Layer 4 of a small transformer language model trained on English Wikipedia (9 layers, counted from 0, width 96).
In attention head 2, each number of a token's query is one row of weights dot the token's vector x plus its bias. The head spreads its attention over the tokens so far by the softmax of query dot key.

Query weights of the head. A number n stands for n times 0.00088.
q0 (bias 0.116): 16 -84 17 131 -40 34 -28 21 105 18 -20 -13 -162 -70 -69 -85 18 -1 59 -31 -62 -44 -100 9 62 40 -63 66 14 3 34 44 38 10 -127 -4 7 33 66 -93 36 -10 -33 51 -31 -15 31 -48 46 -39 -43 -59 -54 69 -40 -1 -54 7 61 13 89 -16 -16 61 -9 19 -22 -15 -4 -38 -19 17 -10 -8 50 -13 -71 -21 -29 -47 -23 -61 -79 -22 77 -90 0 83 -42 29 57 1 11 56 -34 22
q1 (bias 0.050): 128 -52 -64 72 10 -6 -62 0 41 7 -77 111 -101 58 -59 -148 -1 -92 26 34 64 -21 55 69 35 52 18 136 -2 -168 82 -26 23 -120 86 47 106 -31 180 -62 32 -56 15 60 18 90 -69 -50 12 -34 -75 -42 -60 122 -61 14 2 -4 87 31 68 -68 57 -35 43 103 36 -33 -65 -90 45 95 0 -79 46 50 94 -68 42 -14 56 -27 -9 94 35 -127 -14 -44 61 108 25 15 124 -22 -107 118
q2 (bias 0.036): -126 19 -17 -163 104 -38 50 38 -67 -38 89 -46 114 -31 39 147 65 44 -100 -28 0 56 71 -56 -7 -73 94 -133 -24 121 -53 -110 -7 125 -23 -83 -96 19 -192 77 -63 -1 -50 -36 -104 -87 -44 -25 -43 51 39 65 -25 -70 35 -114 90 75 -75 5 -70 -3 -20 36 -21 -56 -28 29 52 91 8 -143 2 65 -106 -67 15 59 34 85 -29 -4 3 -64 -29 103 12 -85 -13 -134 -85 40 -105 26 201 -125
q3 (bias -0.137): 59 3 82 111 -28 1 -44 -15 30 49 -53 118 -68 46 -129 -148 -44 -62 132 16 -26 -58 -115 46 34 82 -111 74 80 -135 82 44 -33 -141 10 74 89 15 116 -56 35 -21 21 54 69 42 40 -116 19 -67 -50 -26 -28 82 -108 46 -91 -54 81 -29 66 13 -20 -59 16 82 113 -28 -58 -84 15 139 11 -146 73 30 -9 -129 -47 -42 15 29 -44 -14 40 -102 -24 -2 54 113 132 22 27 -77 -163 108
q4 (bias -0.232): -110 -29 93 -119 69 -112 73 -3 -43 -76 -29 -59 98 40 185 55 -75 85 121 -52 -66 109 -34 -6 25 -40 46 18 13 57 -10 23 19 -18 -3 42 -18 72 -146 35 -137 92 -8 -124 82 47 0 -96 -78 -47 79 -17 78 25 76 -46 56 -96 -73 31 -10 71 -9 -40 -81 -49 -37 -173 11 47 -64 13 13 -10 4 -49 15 -111 -44 -27 45 22 -13 -69 -14 19 -23 -74 37 24 64 57 -78 -86 -4 -5
q5 (bias -0.502): -200 -26 -38 -93 60 -114 134 -11 -48 -62 203 -90 60 61 244 -45 -36 121 -14 -94 -127 92 -20 32 -155 14 88 -85 -9 30 -75 -30 -177 46 56 110 121 -46 -85 113 -125 107 -25 -95 167 -80 36 15 -85 15 113 129 94 92 -83 -83 33 -152 -25 31 -169 46 -120 -84 -42 53 -82 49 41 207 15 60 -107 10 85 17 37 -20 43 -180 -38 94 -141 42 -4 26 -49 -86 178 38 -77 82 -36 19 -67 -43
q6 (bias -0.176): -185 -71 177 -108 94 -47 37 45 -163 -17 -15 123 131 234 230 -86 -213 -28 -42 -154 68 31 -100 103 98 131 24 116 -147 -173 77 41 -221 -130 -96 168 1 5 -20 20 -267 79 67 62 138 64 106 86 -199 45 24 37 89 137 -203 -37 40 -147 -87 -42 45 108 -237 -260 38 43 -63 -6 97 -19 64 120 -38 30 30 74 147 -104 25 -113 -20 -37 132 39 55 -111 -47 -106 133 176 -112 283 -5 2 -146 -29
q7 (bias 0.287): -223 -65 -26 143 -374 -64 -174 -46 -16 63 157 7 15 214 -239 173 36 -15 -339 -144 48 291 -77 116 155 -77 -89 -105 -76 -110 -135 -225 249 -97 129 20 191 -243 87 -74 30 -162 78 120 -134 -112 64 -59 338 234 -93 -111 336 345 -48 -90 223 119 6 -125 47 -164 43 181 -58 -85 -61 -253 34 -89 255 -105 -264 -10 -73 -93 -50 -127 40 -197 -165 13 -50 34 29 -70 -49 -74 -154 144 -263 -141 33 22 -98 158
q8 (bias -0.378): -156 -2 -23 -225 -79 -4 -40 48 183 21 -54 76 72 -48 -42 42 -4 79 53 -129 -29 76 12 240 -325 -106 -200 207 62 -134 -92 36 364 -177 121 -103 128 -193 166 -176 -167 104 165 -95 -176 184 -1 113 -107 -241 -42 -25 57 -46 -143 20 66 63 -82 27 97 -19 -22 20 142 244 308 -96 110 59 -59 154 58 -79 163 -239 108 -113 46 -219 191 -3 -140 -158 -25 55 -30 -240 115 3 42 61 -39 68 -338 -298
q9 (bias 0.278): -125 -73 -237 47 -63 240 -52 141 -277 -35 94 216 -93 0 -55 -1 -121 72 242 146 -29 -99 130 68 445 79 24 -105 -277 120 -5 -243 107 56 -233 134 92 278 -141 -39 -294 74 227 -81 -104 -5 -62 80 59 156 10 222 208 -121 -9 191 -237 23 -137 -128 -217 89 0 19 293 79 264 -40 54 -47 211 204 186 300 140 180 -126 -137 -49 -316 -103 -72 49 45 310 97 71 81 -54 9 193 -238 100 106 49 -136
q10 (bias -0.199): 141 -253 -12 -70 226 -158 285 4 144 -316 44 -149 -188 -47 130 223 -181 -217 29 -53 230 132 -381 13 171 -96 36 -14 88 327 -182 216 27 47 -108 -249 163 -17 128 -193 120 292 233 7 105 -329 -234 144 172 199 8 62 -103 21 -18 230 -213 223 180 90 23 170 -215 -201 24 143 -27 95 -61 200 69 342 -107 -317 -110 160 -101 -74 -27 -188 -98 28 -163 168 132 128 -94 161 41 6 -185 -184 -187 148 36 -103
q11 (bias -0.254): 58 216 180 -140 -11 139 -72 -77 -61 -107 210 133 197 307 -135 -229 176 177 -19 -92 71 -113 -163 -156 -94 65 -186 -228 41 126 -167 368 95 -11 135 -224 23 133 2 152 195 -13 33 -349 138 -75 -4 292 195 -300 1 66 -162 64 -291 115 -323 62 81 -122 73 199 108 170 -66 162 314 75 423 -257 21 -36 18 29 -107 -195 -90 -50 -4 50 -52 -169 -129 219 -9 40 -16 -117 71 -38 257 -105 -140 137 -178 -263
q12 (bias 0.034): -33 -40 346 95 15 -90 188 -128 32 -163 -135 216 160 -130 125 -21 226 -57 -120 -112 -246 -85 93 -77 110 -79 33 37 -412 -140 69 -71 149 -72 245 -30 103 -31 -51 139 11 60 346 75 272 65 51 179 98 146 -194 -73 36 -7 86 421 -109 16 14 -52 27 -56 -72 140 77 -50 172 64 -220 -85 -88 47 247 143 -167 -200 76 282 60 288 183 -76 38 45 -91 35 71 -252 -210 -71 -56 -192 -117 -309 -215 -24
q13 (bias 0.165): 54 -40 -215 250 -17 115 183 -175 -56 163 215 92 -16 -65 -90 -312 13 7 -24 77 187 4 -130 -159 189 -24 118 -119 7 -151 -44 17 -85 40 159 -77 -116 14 16 -95 -224 42 -268 -57 16 -265 138 67 -55 120 89 -138 191 13 186 -89 -36 -48 -102 98 236 -170 -102 227 167 -260 328 -88 56 51 -158 -266 205 -137 134 190 10 67 -40 137 -322 284 -228 156 -240 76 245 -86 -37 244 93 -222 53 278 -93 -167
q14 (bias -0.257): -97 193 -168 42 -286 15 428 106 -234 92 -314 -51 12 -55 -188 -217 90 -133 156 -215 104 -333 304 5 -43 19 48 185 -74 -118 -41 37 -38 92 -41 -244 71 27 114 12 58 -171 169 -8 259 -104 69 -233 -94 -8 325 -158 -69 -142 6 -66 -122 137 1 -50 -192 -30 282 26 113 -76 -35 -139 -148 134 -30 41 104 -89 24 -231 130 -93 -79 -55 7 1 -471 -159 76 -59 -427 -114 -86 217 -38 -140 127 -76 -185 -87
q15 (bias 0.343): -125 136 -135 164 148 -294 68 242 17 -93 74 -93 -63 245 -23 -23 -15 -25 115 204 25 58 -14 -395 42 -5 -59 -193 -1 -180 54 -250 -224 -73 270 -30 -201 -24 177 -39 53 -87 -134 120 184 -214 55 71 265 182 -358 -34 168 27 -64 131 49 -32 33 92 -313 -3 -42 -175 -102 10 -87 -219 16 -308 -234 51 147 31 -117 -151 163 -43 -18 16 113 25 -12 -124 -192 -248 47 -37 24 -23 45 0 50 264 81 43
q16 (bias 0.121): 195 -78 -25 154 -61 -33 -101 7 40 12 -52 114 -177 -9 -49 -210 46 -135 29 23 22 -126 -66 121 216 69 -38 151 33 -96 113 101 -7 -153 97 38 77 -43 108 -96 136 -86 60 65 -58 55 20 -98 -86 -133 -79 -154 -226 239 51 -6 -29 -18 114 207 76 -3 43 -37 76 32 151 -66 -78 -107 10 135 180 50 99 64 16 -121 34 -8 -60 -55 -53 22 206 -207 -35 141 129 -35 -36 7 78 57 -109 92
q17 (bias -0.003): -41 59 -16 -144 50 -69 74 -18 -60 25 113 -91 158 30 13 117 90 77 -14 -46 -27 78 56 -86 7 -53 83 -4 5 184 -112 -78 -29 82 -30 -94 -69 36 -111 94 -30 15 -34 -71 -46 -161 0 -7 -3 5 49 87 -20 -32 41 -58 51 61 -96 -5 -79 17 -20 19 -6 -115 -5 10 -23 89 -28 -54 21 65 -11 -14 -20 51 19 31 -3 7 -5 -78 -36 128 55 -63 -17 -63 -24 5 -76 0 152 -93
q18 (bias 0.050): -61 61 -17 36 -32 10 -57 5 -1 -47 116 -84 -31 0 -127 17 46 84 -3 -42 -82 8 10 -106 64 -48 -6 -16 48 117 -71 24 -62 87 -121 -71 -32 7 -65 -29 43 -4 1 -1 -64 -172 82 -12 -22 33 -17 107 -77 4 22 -40 -64 206 -88 -21 -92 18 -28 -9 28 -43 61 43 -54 79 -8 -58 44 46 -6 -5 -35 128 -14 -1 6 -3 -30 -37 47 108 27 25 -85 -109 14 32 -74 0 114 -34
q19 (bias 0.127): 10 -64 -16 171 64 38 59 13 13 -3 -170 94 -26 -35 -46 -72 -35 -52 58 5 86 5 -1 67 62 -65 0 70 0 -21 94 79 10 -167 129 94 -48 48 115 6 58 35 -26 -28 78 -6 -17 -35 -33 -11 11 -165 -20 -12 -112 -20 -7 -125 -33 75 80 -7 13 -91 -97 57 88 -132 92 7 101 33 64 73 99 4 34 -87 165 24 16 -15 -131 115 83 19 24 41 45 111 87 -61 115 32 29 144
q20 (bias 0.092): -95 -45 -139 40 -93 -37 24 -37 69 -61 66 -176 9 -64 153 5 148 213 87 20 -59 186 117 123 -159 -117 83 -121 45 215 -11 -74 8 25 96 87 27 -32 4 61 -23 33 -54 -135 21 -140 -47 -43 -32 -42 85 -21 -8 -15 -50 -83 17 -66 12 45 -112 -40 -8 67 -110 5 -10 44 10 148 -68 -12 -21 88 98 -19 -56 33 26 -16 8 105 -176 42 -44 176 15 -83 100 -68 -16 62 55 54 155 -113
q21 (bias 0.238): 107 3 -137 -18 -93 126 0 -61 89 117 -74 30 -69 -83 -90 63 17 43 33 37 -28 -22 69 30 80 -84 -6 11 162 -44 21 -29 49 20 55 85 87 -31 216 39 -36 -55 25 62 -87 -7 56 4 -9 -4 -66 -8 40 -83 38 118 -50 -19 115 -48 26 -79 -27 41 11 3 66 169 -68 31 44 -92 82 50 -12 43 -146 14 49 86 -120 -153 -238 64 -29 43 -29 3 60 73 -1 -82 111 92 5 83
q22 (bias -0.481): -94 -111 80 -191 -77 -30 29 74 -139 -117 -257 -169 174 189 93 128 -116 62 166 -30 240 242 -15 112 329 -44 -106 -30 -84 -40 223 116 104 -192 -106 -83 -98 -44 -109 -92 -184 205 39 -94 139 200 -26 42 -172 104 37 -244 -74 29 -121 3 -80 -17 -126 -79 50 59 -130 -225 3 71 48 -117 144 -177 -194 70 28 -163 -27 -114 95 -197 -202 -21 146 -59 149 -126 61 -16 32 38 63 154 -11 312 60 38 21 -90
q23 (bias -0.203): -56 -70 -24 -57 112 -79 -51 -150 72 -150 -67 106 -56 -5 -426 -15 100 -72 80 101 116 186 144 31 51 336 14 112 -4 -67 -81 61 -97 -6 -85 69 95 -203 15 170 388 234 -212 -18 55 110 365 476 -90 -99 -80 104 87 -204 -297 -79 170 265 -27 -293 -87 -94 -132 -195 -32 94 -162 -164 -14 -51 -233 -24 -3 183 153 7 -160 83 65 382 -220 80 -113 73 -232 -98 -155 233 -55 -105 -66 -90 -27 158 140 360
q24 (bias 0.175): -89 19 -85 -69 34 -61 -77 170 -102 -113 13 -140 -102 -30 -84 122 49 19 166 89 -85 68 85 -217 2 -13 150 352 -42 170 280 -64 -15 197 135 -361 -232 -102 166 -113 82 132 -20 -356 -18 -110 -196 -47 -116 175 53 -176 190 -45 -211 82 278 -63 54 48 77 -226 -327 398 -244 58 -34 221 179 220 94 -218 33 47 45 -311 57 -27 188 -37 56 -276 -97 -8 -57 45 -101 220 -37 -314 105 92 17 -8 87 -252
q25 (bias 0.220): 65 -13 -131 334 283 -4 59 70 22 72 131 -11 157 -47 -74 5 -309 -5 356 -116 -140 111 105 -61 -15 219 231 214 -182 33 340 264 184 -38 34 -51 -58 103 139 201 63 255 -3 52 -301 87 -249 93 126 280 6 -133 -166 -47 -182 -293 86 158 1 -31 -144 79 444 211 273 -186 113 83 -131 -14 175 245 -298 -51 40 -95 67 3 -31 35 -250 193 -93 -374 -306 -150 -97 -231 -77 -76 142 -12 -48 174 75 -137
q26 (bias 0.019): -90 193 -136 35 -84 -84 -14 41 -49 98 69 131 -51 -333 -194 -212 -353 114 4 -61 -176 11 34 -62 28 184 293 -55 -18 50 298 -469 74 -351 152 10 -77 32 169 -101 -114 -19 -126 -97 197 -16 -188 261 -166 -225 37 -96 -243 94 110 -13 106 53 56 -134 -367 176 -149 -173 25 217 19 -86 146 -14 -111 25 -136 -106 -166 -51 -140 -1 -164 252 -43 45 3 208 87 -20 412 -194 -80 -19 60 -220 -159 -168 16 159
q27 (bias -0.216): 39 190 68 -359 163 -18 152 16 56 117 -112 8 -210 -220 -87 -80 145 24 58 53 -177 59 -15 -68 -130 -97 -161 -51 -200 79 -95 -199 -41 172 99 -25 -379 -441 -166 -144 -173 377 49 -245 -31 43 39 -86 13 74 60 -12 -48 281 219 -192 -130 109 -31 -121 -95 78 -103 -105 28 -165 66 7 -33 127 -37 -20 -181 27 47 202 40 -103 -354 -182 -243 38 -65 -140 85 70 53 117 -4 -123 106 -197 95 -204 -225 315
q28 (bias 0.521): -94 -53 39 176 -167 107 115 -168 -86 -21 29 63 231 51 126 -164 141 85 -73 -69 169 -151 -60 56 -64 -114 289 -13 -133 107 127 158 375 85 -24 -298 128 23 -1 -155 -27 263 -63 -72 41 -443 40 -133 -43 -238 285 -115 -247 73 101 -89 160 157 -75 -304 167 -94 250 77 -63 -123 -70 -62 -20 99 -235 -131 -288 175 -305 118 -10 101 -87 171 82 -78 -33 40 48 -26 -13 107 -155 -19 -336 126 -56 231 393 -113
q29 (bias 0.081): -52 195 -235 45 172 186 -25 93 -49 126 117 -105 -93 -164 165 269 -13 73 -99 -256 -73 -165 112 -104 -2 -88 100 -68 -222 288 445 -63 187 -84 127 -96 -184 -144 12 324 132 -157 182 216 218 -140 -2 174 131 55 -106 216 -72 -55 -73 -363 -234 117 69 222 80 -30 -62 -67 -36 -17 -70 24 -41 -43 79 103 210 -26 -255 86 -323 184 179 -12 -60 -15 25 139 38 228 -28 -273 -35 -187 24 151 -150 -73 66 275
q30 (bias -0.010): 200 -134 178 -2 -72 325 -105 64 -113 105 -31 -118 17 -352 -81 163 -115 -3 -133 -44 54 -143 30 90 102 224 151 -347 -33 -129 11 21 -133 -107 -7 -231 165 -100 -151 -373 79 -26 202 18 -71 -1 206 -10 66 37 -35 157 364 -160 81 -95 -159 -386 22 120 -4 234 168 15 166 -61 68 -92 -353 297 -321 169 -131 46 299 -21 42 -28 53 288 -47 -21 167 126 5 234 97 -187 331 28 197 103 -220 86 107 -106
q31 (bias -0.080): -150 -147 54 -148 -120 33 104 -117 -63 154 -28 -19 165 -136 -114 150 214 -106 65 -280 299 65 -360 15 21 152 185 -149 -1 -213 377 83 79 156 28 155 182 -4 61 180 466 -173 58 -86 85 45 46 -71 -129 284 90 -61 62 -172 -231 -258 36 -10 -99 -205 -360 -6 -80 4 -117 360 243 208 26 61 50 -143 -42 -89 -235 -135 -77 -131 -123 -183 -170 256 148 -115 184 324 270 17 -254 1 36 137 40 -85 -10 -3

Each question shows a short text with each token's key, already scaled and adjusted for position as the last token sees it. A number n stands for n times 0.0026.

Then comes the last token's vector x. A number n stands for n times 0.011.

0 "s": 58 12 -8 -50 -53 -30 -85 5 -29 185 -78 -234 -80 193 -60 134 41 23 14 7 1 -48 -174 120 171 31 -58 -195 248 80 60 -66
1 "'": 14 -9 -24 -31 -93 -129 -19 47 -61 126 -81 -218 -112 161 -70 156 31 -1 14 -10 0 -56 -265 149 124 44 -20 -152 218 85 61 -84
2 " sing": -11 -18 -36 7 -88 -134 91 133 35 153 -76 -129 -86 108 -106 113 40 -22 -12 -42 -22 4 -324 115 28 104 86 -130 299 106 25 -130
3 "les": -29 -18 -27 -22 -73 -95 -8 115 8 218 14 -76 42 48 -171 -26 58 -11 25 -14 1 -26 -217 73 17 41 65 -90 291 155 4 -163
4 " |": -39 33 -16 -5 -120 -125 -74 63 28 154 -27 -197 18 169 -166 115 -12 -10 -4 -3 39 -56 -260 80 59 65 -12 -118 319 35 -59 -59
x: -54 -75 16 338 97 -131 22 -99 133 -65 207 172 27 -44 21 2 16 -19 4 60 -50 93 43 -68 34 -11 72 77 -79 -67 -38 17 20 48 71 49 40 52 -120 -33 39 67 -37 102 49 80 43 -38 -102 21 -98 -12 -7 -22 -12 -56 101 -23 -41 12 -42 -1 -41 81 55 -87 -24 -112 -39 -26 54 26 95 330 -35 -23 2 6 84 -29 10 9 108 82 -15 86 32 19 -15 -118 8 -144 31 -150 165 25
Which two tokens does the last token look at most, in order? 4 " |", 1 "'"

0 "ic": 22 -24 -2 -10 -72 -62 -25 34 -8 165 -104 -44 54 87 -69 82 64 36 12 -47 -12 -54 -196 -43 11 -87 135 -279 307 119 135 -177
1 " d": 10 -36 -62 12 -94 -111 22 27 11 156 -111 -119 5 104 -143 199 11 -70 -26 -34 17 15 -306 -14 36 -32 107 -196 357 151 58 -97
2 "irect": -22 -5 -43 48 -61 -90 150 52 -19 166 -127 -97 86 17 -207 71 90 -53 3 -13 -3 111 -167 -7 42 -146 104 -162 244 125 -45 -48
3 "or": 32 -29 -17 -10 -37 -13 49 189 35 24 -90 -59 86 117 -163 33 -26 -14 24 -29 4 62 -172 -155 29 -34 1 -179 265 214 97 -179
4 " at": 31 -15 3 -34 -109 -160 57 47 -36 94 -141 -124 61 191 -112 202 5 -12 25 -21 33 -9 -364 -121 39 30 58 -142 319 145 -8 -89
x: 91 -119 -93 315 75 -28 78 -56 -29 2 152 222 62 -54 116 -106 58 93 -104 -73 -107 68 -4 72 -115 -28 86 18 23 16 106 99 27 43 -3 50 112 91 -22 141 -24 99 -155 49 -36 -91 -169 56 -86 -78 -19 31 -48 68 -11 17 -95 -18 -42 -28 -79 27 -69 27 83 2 -55 -39 4 -116 110 32 -16 318 -32 67 94 165 46 -186 -68 7 -1 -86 -71 51 55 -61 -42 -34 -98 57 -10 46 87 -28
To which token does the last token give the most attention? 4 " at"

0 "oy": 45 -25 -19 -28 -55 -63 -70 -10 -15 183 -193 -49 -75 249 -67 85 13 1 2 6 28 -43 -162 -66 -45 97 34 -161 274 202 -20 -134
1 "s": 8 -13 -15 -28 -52 -37 -70 3 33 193 -151 -65 -116 225 -91 78 60 -1 -3 17 14 -28 -169 -92 -44 111 23 -182 294 208 -28 -140
2 "'": -19 -7 -19 -32 -90 -130 0 23 -57 110 -109 -207 -110 187 -106 143 26 -14 4 1 26 -1 -236 28 82 42 -102 -164 279 79 27 -71
3 " sing": -40 -9 -30 11 -90 -141 107 122 29 138 -84 -126 -99 107 -112 126 11 -27 -18 -43 -22 15 -328 80 9 98 82 -135 306 101 34 -123
4 "les": -59 -16 -28 -18 -74 -100 0 118 6 210 9 -75 28 47 -174 -13 4 -17 21 -20 -4 -26 -221 54 7 37 66 -100 297 145 20 -154
x: -105 3 -46 341 -11 -116 43 12 -68 -8 -13 227 50 77 -61 27 -35 -40 -48 182 38 71 54 108 156 -43 -7 75 -172 111 -62 77 81 -35 17 -78 93 27 -113 -100 79 5 -120 35 -3 -39 47 31 -116 52 -23 -25 -62 131 -58 25 261 49 -109 -60 9 -95 4 113 26 -1 -48 -75 -66 -11 -100 89 65 254 195 97 -31 94 -6 -93 135 -1 -25 -25 -66 -37 18 7 -158 -8 -106 -19 -1 29 166 58
Which two tokens does the last token look at most, in order? 2 "'", 3 " sing"

0 "velop": 31 2 -7 -15 -57 -84 -12 -48 -61 175 -176 -25 -8 208 -161 65 9 -1 24 -8 -8 -54 -224 -54 64 106 85 -218 326 141 -30 -85
1 "ed": 10 6 -14 -29 -88 -100 -11 -24 -35 162 -203 -22 2 211 -184 63 51 1 16 8 35 0 -232 -75 57 97 53 -200 305 143 -32 -116
2 " at": 3 -1 -3 -36 -112 -166 53 -20 -36 125 -139 -157 -29 146 -189 174 2 -4 19 7 53 23 -333 -62 35 131 -14 -158 345 128 -39 -104
3 " the": -7 4 2 -77 -167 -287 76 25 -102 144 -153 -142 -1 138 -196 225 -12 5 12 5 111 126 -402 -101 43 74 14 -57 421 115 -24 -46
4 " St": -37 63 -55 47 -90 -126 195 66 4 79 -211 31 -28 85 -180 207 33 -25 -48 -14 -8 155 -322 -93 6 142 62 -57 299 10 12 -111
x: -136 55 23 72 90 106 -87 -26 -31 9 59 25 -35 -68 62 -154 194 53 14 11 -60 -74 -179 -6 -107 11 -43 -62 -49 146 42 -96 -10 71 67 113 15 -57 -8 15 75 98 -52 -59 46 -71 -87 105 106 16 -67 -88 32 125 5 4 -3 124 162 -80 51 5 -18 -108 58 38 46 2 -49 -56 -50 70 -178 424 -3 -50 -101 74 -86 -99 57 -83 25 91 109 -43 177 110 -79 -81 -78 -116 -167 -41 121 83
Which token does the last token look at most, and with what share of its attention? 3 " the", with about 90%

0 " |": 34 -3 -19 -36 -162 -207 39 -55 -32 143 -77 -155 78 191 -212 159 -39 -44 15 22 123 110 -372 -77 35 126 -3 -120 257 100 -77 -46
1 " ": 158 33 -93 42 -156 -198 85 -61 24 115 -95 -150 119 165 -207 135 -49 -119 23 17 131 175 -325 -80 15 131 11 -117 227 76 -68 -71
2 "15": 7 72 -109 94 -155 -150 154 14 79 155 -133 -120 171 124 -181 -26 204 -41 42 23 108 217 -194 -118 -50 129 -47 -152 53 -16 -12 -66
3 "–": 15 126 -112 62 -139 -139 143 81 -5 -2 -140 -179 -18 110 48 86 203 -77 9 30 31 100 -152 -130 -116 9 -30 -38 -37 -142 -198 -274
4 "12": -134 43 -96 72 -156 -193 178 155 52 135 -108 15 -87 69 70 -45 -54 21 -3 -1 -12 63 -205 -30 -217 82 79 -138 -60 12 -187 74
x: 140 -1 37 279 -148 217 -61 -5 -148 -55 -46 72 -142 58 -69 -39 -24 -104 5 327 6 10 91 105 45 -115 153 53 60 -36 -78 -87 -79 -87 -32 64 52 64 -34 -125 42 -137 -7 -13 -73 -51 -108 -116 18 73 127 -36 -20 130 -1 6 12 -56 43 136 113 -172 96 -15 -149 -170 108 -73 -110 -6 87 -89 -84 215 -21 86 -41 18 -14 -66 -36 -33 -37 -40 148 -157 -199 133 -51 123 35 -23 167 -109 131 144
To which token does the last token give the most attention? 3 "–"

0 "11": 92 -2 -41 -14 -111 -101 13 43 28 232 -133 -98 -204 218 -27 166 -24 -28 35 33 54 11 -218 70 -3 5 -44 -103 196 64 -49 -219
1 "–": 88 9 -61 -1 -110 -108 22 34 70 233 -120 -70 -203 246 -52 176 -10 -76 11 31 26 -29 -275 46 16 -4 -16 -83 140 21 -92 -225
2 "5": -58 6 -49 12 -127 -157 88 54 115 271 -179 26 -114 152 -128 56 129 -8 -3 -15 24 74 -276 72 -108 70 37 -117 64 151 -92 79
3 ",": -50 68 -52 -16 -135 -147 88 -63 77 146 -89 -123 -139 196 -76 97 75 -51 -52 57 55 53 -382 62 -129 -33 42 -33 135 21 -57 -67
4 " ": -129 124 -80 7 -163 -196 113 -42 61 63 -98 25 -10 261 -47 138 91 -14 -38 31 81 96 -428 1 3 29 -37 -3 146 57 -54 -1
x: -50 72 20 241 -6 196 -34 -10 16 71 -79 121 -145 -84 -4 55 72 60 24 58 -12 11 -64 41 124 -77 12 -12 -1 -91 33 51 69 99 -54 75 -63 38 47 57 -16 -6 19 164 63 -5 100 17 -5 37 -94 22 175 -54 11 75 -75 11 -74 -114 135 54 15 33 58 8 69 142 110 164 109 -106 -23 401 27 44 33 140 36 -34 -42 -98 11 -29 77 -66 36 -35 13 91 84 -62 -14 -70 -114 -45
Which two tokens does the last token look at most, in order? 2 "5", 4 " "

0 " R": 28 -21 -34 -21 -77 -122 57 0 -18 169 -108 -134 1 173 -123 265 -21 -48 -8 19 22 25 -281 19 29 57 -37 -116 311 144 -66 41
1 "un": 34 -45 -24 -28 -11 -63 53 1 23 180 -40 -59 54 125 -80 105 -2 -38 -10 -1 -27 -14 -42 125 -22 -58 -54 54 202 214 -175 115
2 "e": 1 -14 -3 -51 -52 -67 37 46 0 -14 61 -131 -23 289 100 54 33 -41 -20 55 36 38 -151 23 -76 25 -153 -42 259 187 -31 -123
3 " M": -35 35 -19 -4 -89 -106 98 31 5 110 -125 -138 -60 268 -69 225 6 -39 -24 9 -6 19 -265 -41 52 33 15 -101 382 77 11 -70
4 "ass": -59 20 -48 -26 -41 -31 11 -75 18 145 -300 -21 -49 131 -91 147 -6 -17 18 -30 16 45 -123 16 158 -12 -94 110 221 87 12 -28
x: -79 12 -38 241 -118 224 -3 9 51 -17 32 157 14 93 36 -108 135 75 -86 -86 -22 -8 -33 -88 47 -35 30 36 -136 179 -4 32 -58 47 63 -117 -220 -156 73 183 -4 -18 -66 74 -4 -242 -8 1 97 168 -15 -66 -10 61 -90 34 115 -56 -13 186 138 40 -105 186 56 -37 -85 -53 37 112 20 -142 157 270 6 57 -48 64 21 -170 -143 -121 40 17 8 19 70 -39 0 29 16 152 -81 -65 193 46
To which token does the last token give the most attention? 0 " R"

0 "h": 39 -27 -41 -18 -56 -58 54 -97 8 175 -57 68 -182 186 -127 242 -6 -26 6 -23 -42 -37 -229 180 179 88 63 -126 -8 102 27 -266
1 "ann": 10 -31 -28 -37 -46 -56 16 -78 41 190 -33 62 -211 200 -142 223 17 -14 17 -35 -36 -52 -223 197 150 116 27 -63 -27 84 -1 -247
2 "a": -28 4 -25 -5 -41 -38 -11 -43 33 117 -129 -11 -121 304 -167 172 35 3 14 19 13 -30 -155 131 230 114 -14 -159 44 196 28 -160
3 " Ch": -60 41 -43 44 -43 -69 103 -18 45 141 -137 -150 -78 245 -215 247 33 -42 -51 -6 -22 55 -145 36 127 125 83 -137 209 132 -48 -40
4 "orn": -23 -34 -5 -24 11 -7 106 -150 77 31 -40 380 -33 32 -109 174 -84 6 29 -27 -14 15 -85 60 148 -64 -88 133 130 -8 -73 -218
x: 96 -62 111 69 207 151 -134 4 -127 159 60 -116 -74 15 9 48 55 -99 105 54 -118 71 -22 -76 -85 -47 -67 -60 -228 151 194 138 111 -25 52 -67 -86 -153 224 -5 61 152 143 27 5 -253 46 112 81 189 -173 -41 5 127 -147 -94 192 22 12 131 -13 206 94 -42 86 14 20 -88 -119 54 0 -40 37 273 -73 105 25 39 3 69 -50 -17 -124 108 -68 134 -84 97 -24 -47 -180 168 73 29 40 39
To which token does the last token give the most attention? 2 "a"

0 "us": 74 18 4 -58 -61 -56 -43 90 -74 101 -207 -118 -54 302 -2 73 62 27 15 -9 -6 -13 -146 -34 71 -3 -4 -201 237 108 -35 86
1 "ical": -13 -18 -8 -51 -92 -93 -1 57 -50 138 -224 -142 7 279 30 109 66 8 11 -2 27 -18 -205 -38 55 -27 21 -218 268 138 -21 7
2 " at": -5 -4 -6 -39 -115 -181 77 19 -16 121 -147 -116 -19 171 -106 175 1 -8 15 2 45 31 -355 -51 -20 37 31 -153 373 173 -34 -108
3 " the": -7 5 1 -75 -168 -290 82 28 -99 133 -153 -129 -4 144 -191 227 -12 5 11 6 110 129 -402 -105 37 58 23 -57 427 129 -25 -44
4 " ": -134 133 -105 49 -147 -197 85 88 43 93 -189 -2 -22 81 -210 159 76 -16 -51 27 85 177 -295 -109 36 100 56 -13 323 65 -13 -112
x: -101 49 63 172 28 154 -51 -18 12 95 -51 132 -15 12 40 72 32 57 5 39 -10 17 21 94 87 -39 44 -31 -11 -15 38 63 -66 22 4 82 -34 -51 -48 -40 -66 -35 -22 110 45 64 -10 -18 34 -3 -111 -30 100 -11 8 3 -14 12 80 -31 99 40 95 32 145 -12 -37 156 82 162 36 -125 -132 455 37 -79 86 88 48 -180 55 -130 8 -47 158 -78 193 -63 6 45 -14 5 -27 -10 -22 17
Which two tokens does the last token look at most, in order? 3 " the", 4 " "